Layer 4 of a small transformer language model trained on English Wikipedia (13 layers, counted from 0, width 128). Numbers have three digits each and are written without spaces.
A neuron's activation on a vector x is GELU(weights . x), where the dot is the dot product.

Input weights of the MLP neurons that the questions are about. A number n stands for (n - 500) times 0.0012.
n1: 336637500611344488589602471595378249625525559322585691433606267769511485465562651464463548802243371560511319474515545535638496500486434651547590678390627272569485415301476352493563587492692460663429650519589404369426711369575605532493492438094453446437625350317481575309594500467375337633451482527279803434466431466462383408692550546651566572600568575616436481578337685241662432312460
n37: 633314397389309477637528518496478589400500606684612511514504348514748419429508650382370710555574530575357340393545345623623482425550396556496398504470539718329514459529569395542503967507542425771398486661344422392551425362442482465420508454436677661504411522528732528457591483568413323219293630591856371436482556557533225675609625448409600615439503511398333590367451385435485307608539
n41: 413371410603775539524431399504515581580493294555570233559522696707599478370735469454574471632309474409459668687408489591653615570572463496430534455551650547579416458552406561428650398252737507380705580264330652765400302482582519711672633540642454278625251355485466315449368528742585500420326374473243331566563336404631474595413657346418320640530521474313418686449406456539480575504377
n50: 470660323503500470255456390533632570611448412551568449409316639671606611667288375571487653399378305476595423353493593497555523388473417422623536562452369500512608466533442597435555336467626490510549470601444308527384500443387620576609658755440456727785526527621500587325605426518530497470286428306302574456510387366628513426627363527631439543668432562520552691598314458595534441586358
n55: 658682434397665388375658410457315482311399403382412716284492609489536241425136692603519686467336351551613516679567301394527504519489663641748682805411697475653341379535733571619449492374379432708550435562415421444339588429450685306470563515616576735515663579443582437614613445530701367691473377460338424588350543362664590553397349564504310524488434391450616569371384573245663471630328
n70: 532259472488421684463318554475468682326419266520657326516558627422567439634545491485423359694506551617428484607612395459506376555406678476477569639588556384348308521634487413473430531369529360571627413322361535474444622588519404417575611449590448692638528344640459402479552562575510588462453584627447365494302522477644673463417667372284494538472530684640618488526458676555516483405527
n78: 457377293245475429500399459477527432577348425448671446516322684400360573520517533441516647374402636629480570571774594675575659484527375400466294586520562672710449503314541701641424520457473558581357500670444580651500776576490510521437507506561530393558407543436596472551599683583388464460560302541256445666464563467405562667380550483648391540341441363474337445442626461538345528413418
n121: 775488384648514343484669446436470497547421396473463486330569324666451489473569612461797384615636492677605432496386441629725588401683449348756419661558461571514413479596399479500552713402322580473504390634553568511625548568485566291560424410344684424507482447330608634348631135300754271414477418643437595492379704520448504620578486386593631414797518392526404327342529332446555252466303
n126: 397496353442530689336592422739528698639538292496564245527391421652448503535535689684674530522549486538562451507372574516443608356562271510415493606352335632680586513639596510409393305479740566475244371347577583493487452431339483601357537349479679451610354521312418464371429526448630226380613702518436480465628393509330599447605555597632530510510487531480433621426572667443493428652444
n154: 737388218335532542385579646321421580705486370547569233544403590387613697568420453567635583508664395341496443514168515549562408434392554292442618526373379590344558430419313528564448571451408522286346716770458402367449316622463467504458600561348481508638634519658649359348550615488596440538919450546540493656339538514700374522635704656463417579233482544463526537465514544446504567696554
n158: 503568474466422523483582575598526479551563544558570415510503566627437585457436512494567712566622526509493457573430609603713445519335208512629623539351521444598680357607670543590639582441534497470400338380506503477468598384555400435373336594510466503341379602484523519285581555454386408319729509294552653283503431618256331525295367573451691615510605536238635645574391500365531363348440
n179: 338474528658401518272486480775651580434335327600517476444479476358565397478712519449689587553643479583571322497399395447655518458658566426563362429282425667464313403493321507612612511410592766361433438670443532387482623473475511587608489196329683638350483529486886584517375443317441550414299572507496444540560702639368692437579621584337615303584618383472648472393493497478578380561459
n234: 430508303398660472772749396686625334444250659423477564508664418570453172441326518591568793327315516417233402459657553655599706568521492452681550601320447660634545391492314581258511624355600410520725439435536434311580467336542534235371396634551468386402696382631546595590560380534743644404286504444546538651230676549566454391517379685631330512424511450439458386424622519572447553543478
n245: 552726426531475728275504581456496648647387523485453364639621386423496550496750443479598414488475400545300519676357692438438449366597468542404419652527620626406815452588539314511322274403523536629624395662430437380573571472515325590535615507538473477453392665321452633360542653258492430265352701469357677667329653584688496284414570451544414377638378375408299416611589670622701671608347
n269: 451516583691355330652717601590447482387427721327596555277529384593458435339589606518533339440637534503477576837492320577348378570347493422523444334411725365353460630418418439743573425500523620612392424616383318404311419341511511425439681471546682481427639690667451272449449443561667436479511317488560691392615565449676369679558507450335606360456213593381556563613565629551531365466865
n271: 598335570535318508559539340444650406802448374325562428449547425416309343334397338388412446413422556576493666522489398593382412540534319581655515344577364704419781768607609486539583351643523435305467411566272601485741173543405445543331528418413672795493572500712403475493415538553396515620493394562371638542442541730489378580389700572511634593577644363574283617630635573450488390451361
n281: 534696623518471336492432479634331503414596343484580543434421443546451686712489520644577587235319466538269421587413409569327493231311428606535706634542672426415561643655624606405466623538496789576540527641384793345310236432441698567595241411557508473544406436338489683540562493569623410455343582588559616542467590547374563460307570572655580227515507570286379562327521474500795316293468
n284: 670473511384259416811640622425519301554472616336570562209482558606492374576481463398606435313554519392552633715458584719533331427490678376442511455403625490871431430474371553386431650647473696396393503886521236603482524428651345366567576371515319390478489258569571486685326391626581478645594422457452405715599553354623593627549405405496475402628472511556533644377496441601648472368360
n290: 607233531478564500204447635661307431572482347369519538284640564400543775588488390681535428562339327453516266492643638460566565232475481574467535559476336486546481573745533548299464586255593587649280540648408492289496647707515373471585479320376705512546561627315406444485557419227649425518469619427543588500581480582383250492565515771772668213665316306461782481476474680597549331619444
n325: 524580577677483549576655469354617450462497497441330373656488256670416466527500535384564355475400533611596497515603532506594312518454570534540639509432525524554549411417615560528472518349469474411329541494348361612388532483753644525344606437424607372637282440384599525549463368604605440511632600469403544344479476478604673512477353503542404422418410672533473526482551494250678610566405
n331: 496504617490626565322503588628439560582536493300538352420490510648665544713278510450583407549581372365486482562691566569623685434346741567577293411592533487558534570268382419826398468547581290580357637620410300233333622309486538485567496616417471561642466482541550409552496680515727571402504277518500227649497443574447295555391403518489296529636520718416507510357568458485308455633490
n333: 618547594553268477440659468723337352507392562579592420489580453493321333481407510536674562440565617462583435353576467458597259529415233468551444662492634595428427757500551349418517692511348679376414469837553523289722670453556764377335363475492403542460712481362534553335430482410718277403561561453366753508615702425620459273537511220519625515589468650541656255516500474360598385702536
n334: 685646484364425510503321403611500366481418406688590500442551516574559610364631426379561459528541263521487656424563599463548368599524487509486516425639339459488341427464497656298594428616483535698629386393503325513416749462477322752450532368520614457701506553709493577567402411450456451394392566442532490658381526467601549854832330427357357470497586438545455410598566455432353503490425
n336: 448791419472525382500397809519362424450678420357747270496622703532601568643568426444729410350663284462574380352665217410474332355490439711542467700512558610537550566555593588377634582425695647405438251349221743538427420336482478367394456482621462621666345436493686518378462580411611467466426458473691402735485493540507337431529370666581424459467521489379460672401500616554477457582575
n339: 494500571274466415408480404470804577509396625522483563445431480444539349440652570455454448642514619481710497437479526536363398627524419464688447485356404428390638439570605520475426663506442296339593571544528351590663554406555453559480649577491387386604644407529627368319561519610595533443432435485462578418337410342577500494572514603347586622538614521620588512427392517350404646665460
n343: 507401599526408434336680471480500420408399493568333586429569684552225680379451364374681460536393510725698441546317620538372587423522517613426510466363582307512649545720418539445538500521419675427439431517429428514637357612510335471384438458514745451669470438520490603553528254281774643453586350356503570678554566652551653404703490524493414318564458615500712463402526256602525507524461
n344: 572529464577466588625548589482486500648605515619430597489610517395316284453431494540483427689643453493386493646410751610454293765413656298519500254279366500552600523454500629537553678460596590438665405355285651482475634569588588335530710456438551573417528446486643463728238376616566375270518636592285441482363450500621600549673564522571451403318460231514679605397391263452496316604432
n348: 560278500521518667504479507463478300661377515492602593332643468647336589526489524448602457673295459452419346489530580579690660547403647412554515504538647540621687538526554405317527478485767539454511463331420519474187492425504201535584528475508622549558424661382289699586814372480405441476463472370416713288402276319544415500663612606408417548453354643555522460538174565565828294321617
n353: 575382518467599463618401595635389434517595335515448648574400473604543353384638390537500493432323629239489323521442455619447559430346583503360320518449496426536503596528377419419293646475573521401409690518443690634556435616405644331466458531395482373361379486417543456662691647833559532470564327621402406526675658474287479323496769667695656486217678546676570430478544629677429260367493
n358: 396597467456452390493487650460540360558349548615448503648481574487443539721623533453565477518583621739450503497608395363625467347397205525642523557524423467524403587384556614658593433476276723483388525517487524334664393458733523401380600471633582507555675530494310551361403513496555319645534328358695301739375514400653620682493560497410279567549538533546586332507430578459437500304346
n360: 426320503660383493737396427570381727433503554507197638353510564510539597532390718306592642611400594355465479473549466429507657432393483342428517590658540597623453497441522636467143500458662615382455385624366560599336455259555493471543675367550643801263645525503413411517446360474471448462388543511473625457473655680451500673435438581455412685609510455362600613414646507540398526409433
n364: 635352591445250714431337653676559518390497316432529506494585613334480462556617379408522623548519474570474477579318519418522721643388503466480661650483561324598355634645629580386280376441587377610645425623451421421638451494413519586274287294437507523494579513431546488680399515553487670464572258587503570540452401500487718538443571437477310402526638358429580484584550414513497606605531

Each question shows a token from some text and the vector x that enters the MLP there. A number n stands for (n - 500) times 0.0074.

"cut": 612616503736548672199540461358521513387788521264564374601341506364464628589705556482416420612474639313494616587448345504223599432601594462485560334520449447735587634475731387483609478527142403630337758457619402737426456642704502426570304567465274768401605336605506694513637530331378418541489661346504522335574381781540435466589371273399392604479566226500443560344374305583549535399668
The neuron with the highest activation: n245

" mainly": 522511524633654564245567521559512552283532537233704456502425610404337549306474635559468561482373555397307543499449405477267725527582391412329648233575252539628495620317677446462651569505253383512317698371826483643477471612786471515409504466503420628420685387533464706558822444413389559517363489435554432428571516651626468320770237485448359619474536354529600452392605356872385596413697
The neuron with the highest activation: n234

"The": 547576473741649650351587574454531542338641490333632265540432494406327562418613902596333570449401577389347574577460387483268565510630326429357537246555154479623519686305777339471611508538167550606405472530811464746450505739784463344485387529506354620489588459588632596463574285498271489456502568296570510397537443665538491476658305396456525576450537397476497490340523390767442536575629
The neuron with the highest activation: n158

" gu": 455532545606684662226611417447489628346719458228506385546554498352532560394593769553343517509416716483415716647447258510434574464550285549354590320528221685699560533341683339358664443495221428491323620438662550786459509694842549453493455392386356762463635395547493578465640417358295388561352647423383582451560463573528562347791425393460438641407538317657632409316387467550543542526544
The neuron with the highest activation: n126

" o": 585474474564700528074584599462459682314738393172660523494501422372487569462698742473383546609449614342321644694501388431394623489752371473268657370580335412664458600326736281614644466469326441522352566520735655655560507597720607425375447416448349614449543301614495696455720444393348405486471553358544409408587535608669415291612370369401405604436526330561654544318349435591441695487664
Which three neurons fire most, strongest first? n70, n55, n245

"=": 683591483636679534293615529465441572334596526182602309551599475446406563365618823540479523506447578380318582523405172403437666580617360387471463259560287421666521684364824321391586660476241493512380593540865493757506488736722551366507430344488172647455509492524459671495669280553418498446423517420526548517615543596608464380647355415383578689541452286492415529352526392724423503494587
The neuron with the highest activation: n121

" system": 446567452655679669199475442427483514404504426243619460511443467390378635445577652490542583551445506370350498494518278372367605467583336471336528208442300461756581603393670418368608581510182470540451717451792570753481528630720552475432339500482313674543621476491441725682756311355214591539384520556591566242693389670607656432687436384369431640438550328623528539247495436716421623476708
Which neuron fires most, and how strongly? n348, at about 0.57

":": 651542596618646679246595634435419578178609448231585353466516434439477621431695671581490536610501530327367537655536409414300668499621384404322519268590260491579514692376763341510631524534264395574291594536803466720490412711707497453523384393404338703550581342502608715402763373351370572469382609424626488502685402505561450392582391369502436507433379346530468532236579399801422564468650
Which neuron fires most, and how strongly? n290, at about 1.4

" ro": 527483487678584576106540562484391591285814596309610441469427565463548543552671726446378562575512700368309600616450399455364626500650342476358537362596199401759517704200802321538599423475299395475396639450778618659484590679697505412457418500456385566380504361596417757566642361449322392488461550355411483441646519703552479351643406300376372609485672289516677574346459504550430653406532
The neuron with the highest activation: n158

" over": 487549565623610663199589448464411531227709412291629418569410459453406499341496641498469546532426562278257585537586287534257673458644445416425538311631219347688594548399732289704563575447285393406411705608788500782500535710680502403464525537381328672389596410544526706541878328531387499455395512377580487326659418554667502431660347450446348565401558430516532571380627475688466519447684
Which neuron fires most, and how strongly? n353, at about 0.74

"rant": 638563454703613562158470530465524615290654582366560428628436352356550529501623520642375537543491533285386526546365344411234627436582504365412612362467333355684405681361645326489533547614118413632385695509710566821481502682635526418537361528508218617455622339597482635531691387412399437546442636410490605342764313632729572359664343464406342648414594361549571543306502311775519588573595
Which neuron fires most, and how strongly? n154, at about 0.13

" organ": 547518439637590581272524661382445620428620503193559508566427471453465568490609649541357574583371601397364541657431420409395563500632291428388495249536221544738546654288684390313594500457143525635361758416711533756380473564740540547395331543497352707443675321597511694581670275436338411693461558442492573376623383717570541369671414322359362607462565241584554464350449491723429662580603
The neuron with the highest activation: n358

" County": 646568462644591626428488540541523449341621577223565328522455408452580650421595580556540478460440583181245507569527342468270684522520521393461518337512301524605500636475798321468638509514083511525390748290800571852503507697657429447532392462421331541469515351580335607618786493363326438562467582519597447400510411692629479400610315403506385521447524412685456606282369333791461667528668
Which neuron fires most, and how strongly? n353, at about 0.21

"l": 653514450735581572062527548465556661244688462221653504640566386339569508441651629517436486560499552299413557645427307409331627457726417402399586299534417456670506583363673350547535567510185394483339634479793652769462526675718500421476432589580408625487522339642466582448664436485397333567395614291533437363551370604732479335606296447509406664417616361572535554247581272709419612486554
Which two neurons fire most, strongest first? n339, n41

";": 536521596605572662301574535468438556279636603122579430578492338385363560405576674634545528509425561353314565617619339389342620536538386458330427342612253408596432722361779425564732498541295405632292697461783535686407409717666566457457368411483360735623498391477610682528751327372396581567344598448614529443603340569510353429675318382492445665387565317567469624202498392763470516521559
The neuron with the highest activation: n290

"y": 580588465756568626184533508375591563273569407317572441623523394444439544385621705477388512419451433362347518523443310393259661491632387351293576212558349403526583649358744413439557554470119536634274628542773544742527563646851556525463359598519355611527557361601541727597691404417377539484405665413575445394606375618619562464662325406510453660380527324626472522331597272705446641493644
Which three neurons fire most, strongest first? n325, n343, n334

" G": 632628405676702606168574630499466598247714410204556376412519415352441603429703698490452519601507513328287598610549306310357699533661411452353533372473390512736492617346762327482595443514320569601381515489804627749470465631672604489526412496441397632423418361638478630454692469417325450522442565326701446366458377665703413305623331311515408555495450392644678579288461337695426610434605
Which two neurons fire most, strongest first? n336, n245

"|": 571661503640673632320557478501401619278652491272645345630495522389405519355586707607473490508489608308306549530501285342319613487546384475412479221693247486646487549313784432442622462481264366505369623590765465871436529800677562435478466446443144688525567482504572667489696295495367563511526675265553522587567451617582372369613371520381514642397496211528489650371500442715435553491490
The neuron with the highest activation: n336

".": 572604536614587642163598602477481609249609466094607301620572411487476625428492755627480568495350472323312497615527401407281663516542438484365548315607221387592521757384771348473590487557319481518368628370801543718474449713672562397531269390415278670562580380560650788500692437429402592529448600488579597369620299538619457387628339397509414638399455348574382559338499434701485540465581
The neuron with the highest activation: n281

"ón": 513588469593571559379536577508513535396696582225649497572438468433330488400588581551385588454437481320383488619619462415315574505630394376373508264516346382699540665326713455474619323514115536655428807318644619762370580743711567438553253415504404561507577420573530654631757359336319521585407766426560527315583340679623406386707301328451432765417500262571517579259448343644566578479583
Which two neurons fire most, strongest first? n344, n348

" further": 486603368674635727221547532432502583318587571235621397574482370459405506402392703569376584441443515266311393521428408534233558581614409567459586292649184521668555507337727305573544589437249330516464547407834562683521564626792426451450435520539373659307663465664473680519779330514358524447393573386530492391619467504694501323769368509468501673504578304589525507366460397782465498515649
The neuron with the highest activation: n234

" fr": 509619482684661662128563448543466579301663564294601421524441530409474625502537656419449616587444616446344673561465255401305530386725455438299577322471272482767526570199671432459592405439322400450366662484795569833514496577696563503444322596637398643386679243644430713389587370394326321551453544387406596391627477595712479245731460411469432598444615318537584553355520475652417559485659
Which two neurons fire most, strongest first? n126, n50

" State": 570477361652609662430521618464488524301634514267591364506413391405461564560665621529463514492448606242269585534543290390279539545557394342469546344620316618688474596443911302524596559472169502494446686533765609846446467747616473405536350368365331576427618361641472527594660407507335531510424676421513494385572513714647505443665233391489383574556514408693428544259415334749335673509560
Which neuron fires most, and how strongly? n360, at about 0.19

" m": 597539584642677598160471588485477605334646447212679407487376513505417603449688685583451648544429502331340696568485320435421620494580344383291603283545296462685635665277833296395564433515219538627414568453778593868586593592643484457493393429468507694516441404587490621473639385424295389646351615409519510396477465611664540315635373343486430530432580249626565494297525406643365647349563
The neuron with the highest activation: n126

",": 645563545555581686244603533548488664287612476245644333477494428363522573369540658595456488558467578386305551588521358430250614548558418365280509317587368366652519753333745481563688478548301369481335692505891518779490425599697545461512357487442309683609573409528537766424737369349333563430319542443639548438542319566573447339683319395455413652330603343576515584208537386738411578556523
The neuron with the highest activation: n339

" per": 493485558579551630301477540393373713304766419225558468587396350482484436384642694415425497577321677332379726618468336572270609481659423466309553329542270539586641587295729404528578566450233442521395780483682558776452559730705499436492414401481412753440657350599586600471654217430347415528407479355439686435646473585641425255668311436421543592355514423537651584329511477633364500651664
The neuron with the highest activation: n339

"duct": 427585550713621639101475584472596597280582536344680411554365574352309598452638604499415506580398653332412582393519397344227581373576501407336574271466360494770526653357722460429580528408217436555328708454724519752408558587747551479442408538625352671389641333605507684558667368420409473527527547336611429347703444630598521454675355265402491682479649349470502486431580305774484510349658
Which neuron fires most, and how strongly? n343, at about 0.2

" was": 518538526667629614215600506461466552331617503237596387527530399400503643453454690580610527517422635489277586586441420568261646585540433314394503309635208486625553662219723354517669447549150458524501690431720420686365373667848416502411308508449354699363620403522509684524646368418377577605362519390564516463700336634572491432707393397347422583437550452600453590324494373772351620515655
The neuron with the highest activation: n343

" on": 586548517665528531157592554504405670202594466202628428507528493351496574480526732501494486543478581279327577561545476462322638450667432414372598298653259448690560651364705374611653452495307452581316713482744530712451447724742534462354524427454319702531670325522395676435810328445347420414448527423604380405528482598620452415708339364340319607434461340471561543331504479696535628544741
The neuron with the highest activation: n154

" sens": 504543386613571631169526433429494646393657635257588365502415562310365541580657590517394566558398602435456692668583316392322537362672448415303608318558272498764522594340814369447564455529295398530401740533713597697517438601683533456384413428558331726411639379559470763531648402377289388481449439450509560309723439753621545320688365296375417713437656272487626559346461458622534579367600
The neuron with the highest activation: n360

" ship": 462496531716600677239557634463415506284533536254614472492447426377511626392686574485539653625424593379340533546434319531223582512585435386487584362570325552730327555235711290384609708497239520557500691476868578768564413704635584497426354484377250679407553356645385594567655315462263412417387695422530482376607490502615500359668527467470413703435612344602485508286506436748373682443621
Which three neurons fire most, strongest first? n353, n1, n37

"round": 530543531798668613211549538541410495347545528285598386536358374343461630515560509621577657510364655405398481584518449453212588466542395390429513293535215321649455516341737383528638608466172504583329586346870462808546565619588561423564516500566381707311642262610530633528708362452428531553463608468385387393616489690640459420572359304388465650563653329470627438370465272754508662412686
The neuron with the highest activation: n343

"ér": 495673396657536687280545570376450561367706713252626389621554444367377537446606682502262604537499527333432508676508538526269482412625416506432529205587377419722543648332640412382559358520183399614448717429697600770389527644694684360531204381585332620356549407635653675546682418404326391580464609408496525295580397616564455385714267354484436814448545268499572539371489341680543504538560
Which two neurons fire most, strongest first? n344, n158

" York": 542684516720556669325526679574527396363634499203524382489447574371512580516535585626345596536405568349352569629546347468263548532586566493515533361485301511796557638319764245387668372446199391554367651409833454755341505657732469408553360467423383619418585477503440655627693537533284367479513665414619549338527406659537412456698326340527344513546522246536461525299393293751455620517686
The neuron with the highest activation: n348

" movement": 482599473748640618178560594445414580372658565240581443492484489341437657433644572602475545602549550422348422514412307360266617532586354401355470316549267413774597791353688440478633538499261439564502608467761546695446517584703525496407323516379303689452661459556400739644692268383281466584441509446539414245735436640672625426620369436396305654480630264550475532350424399708487608445620
The neuron with the highest activation: n364

" vi": 525505359584526614137542480389459660431802449185613360514540318355499590373681677422347564535384645353363664624526284438328660471554404483247576403564234444643499535531717335563611475526236387489342668522714541803511433556706670383409384434435362600459517374629495698493764536391327521601464397402502464424590531661653430450582538440378358788374639301586566582325414447694536742521652
Which two neurons fire most, strongest first? n154, n271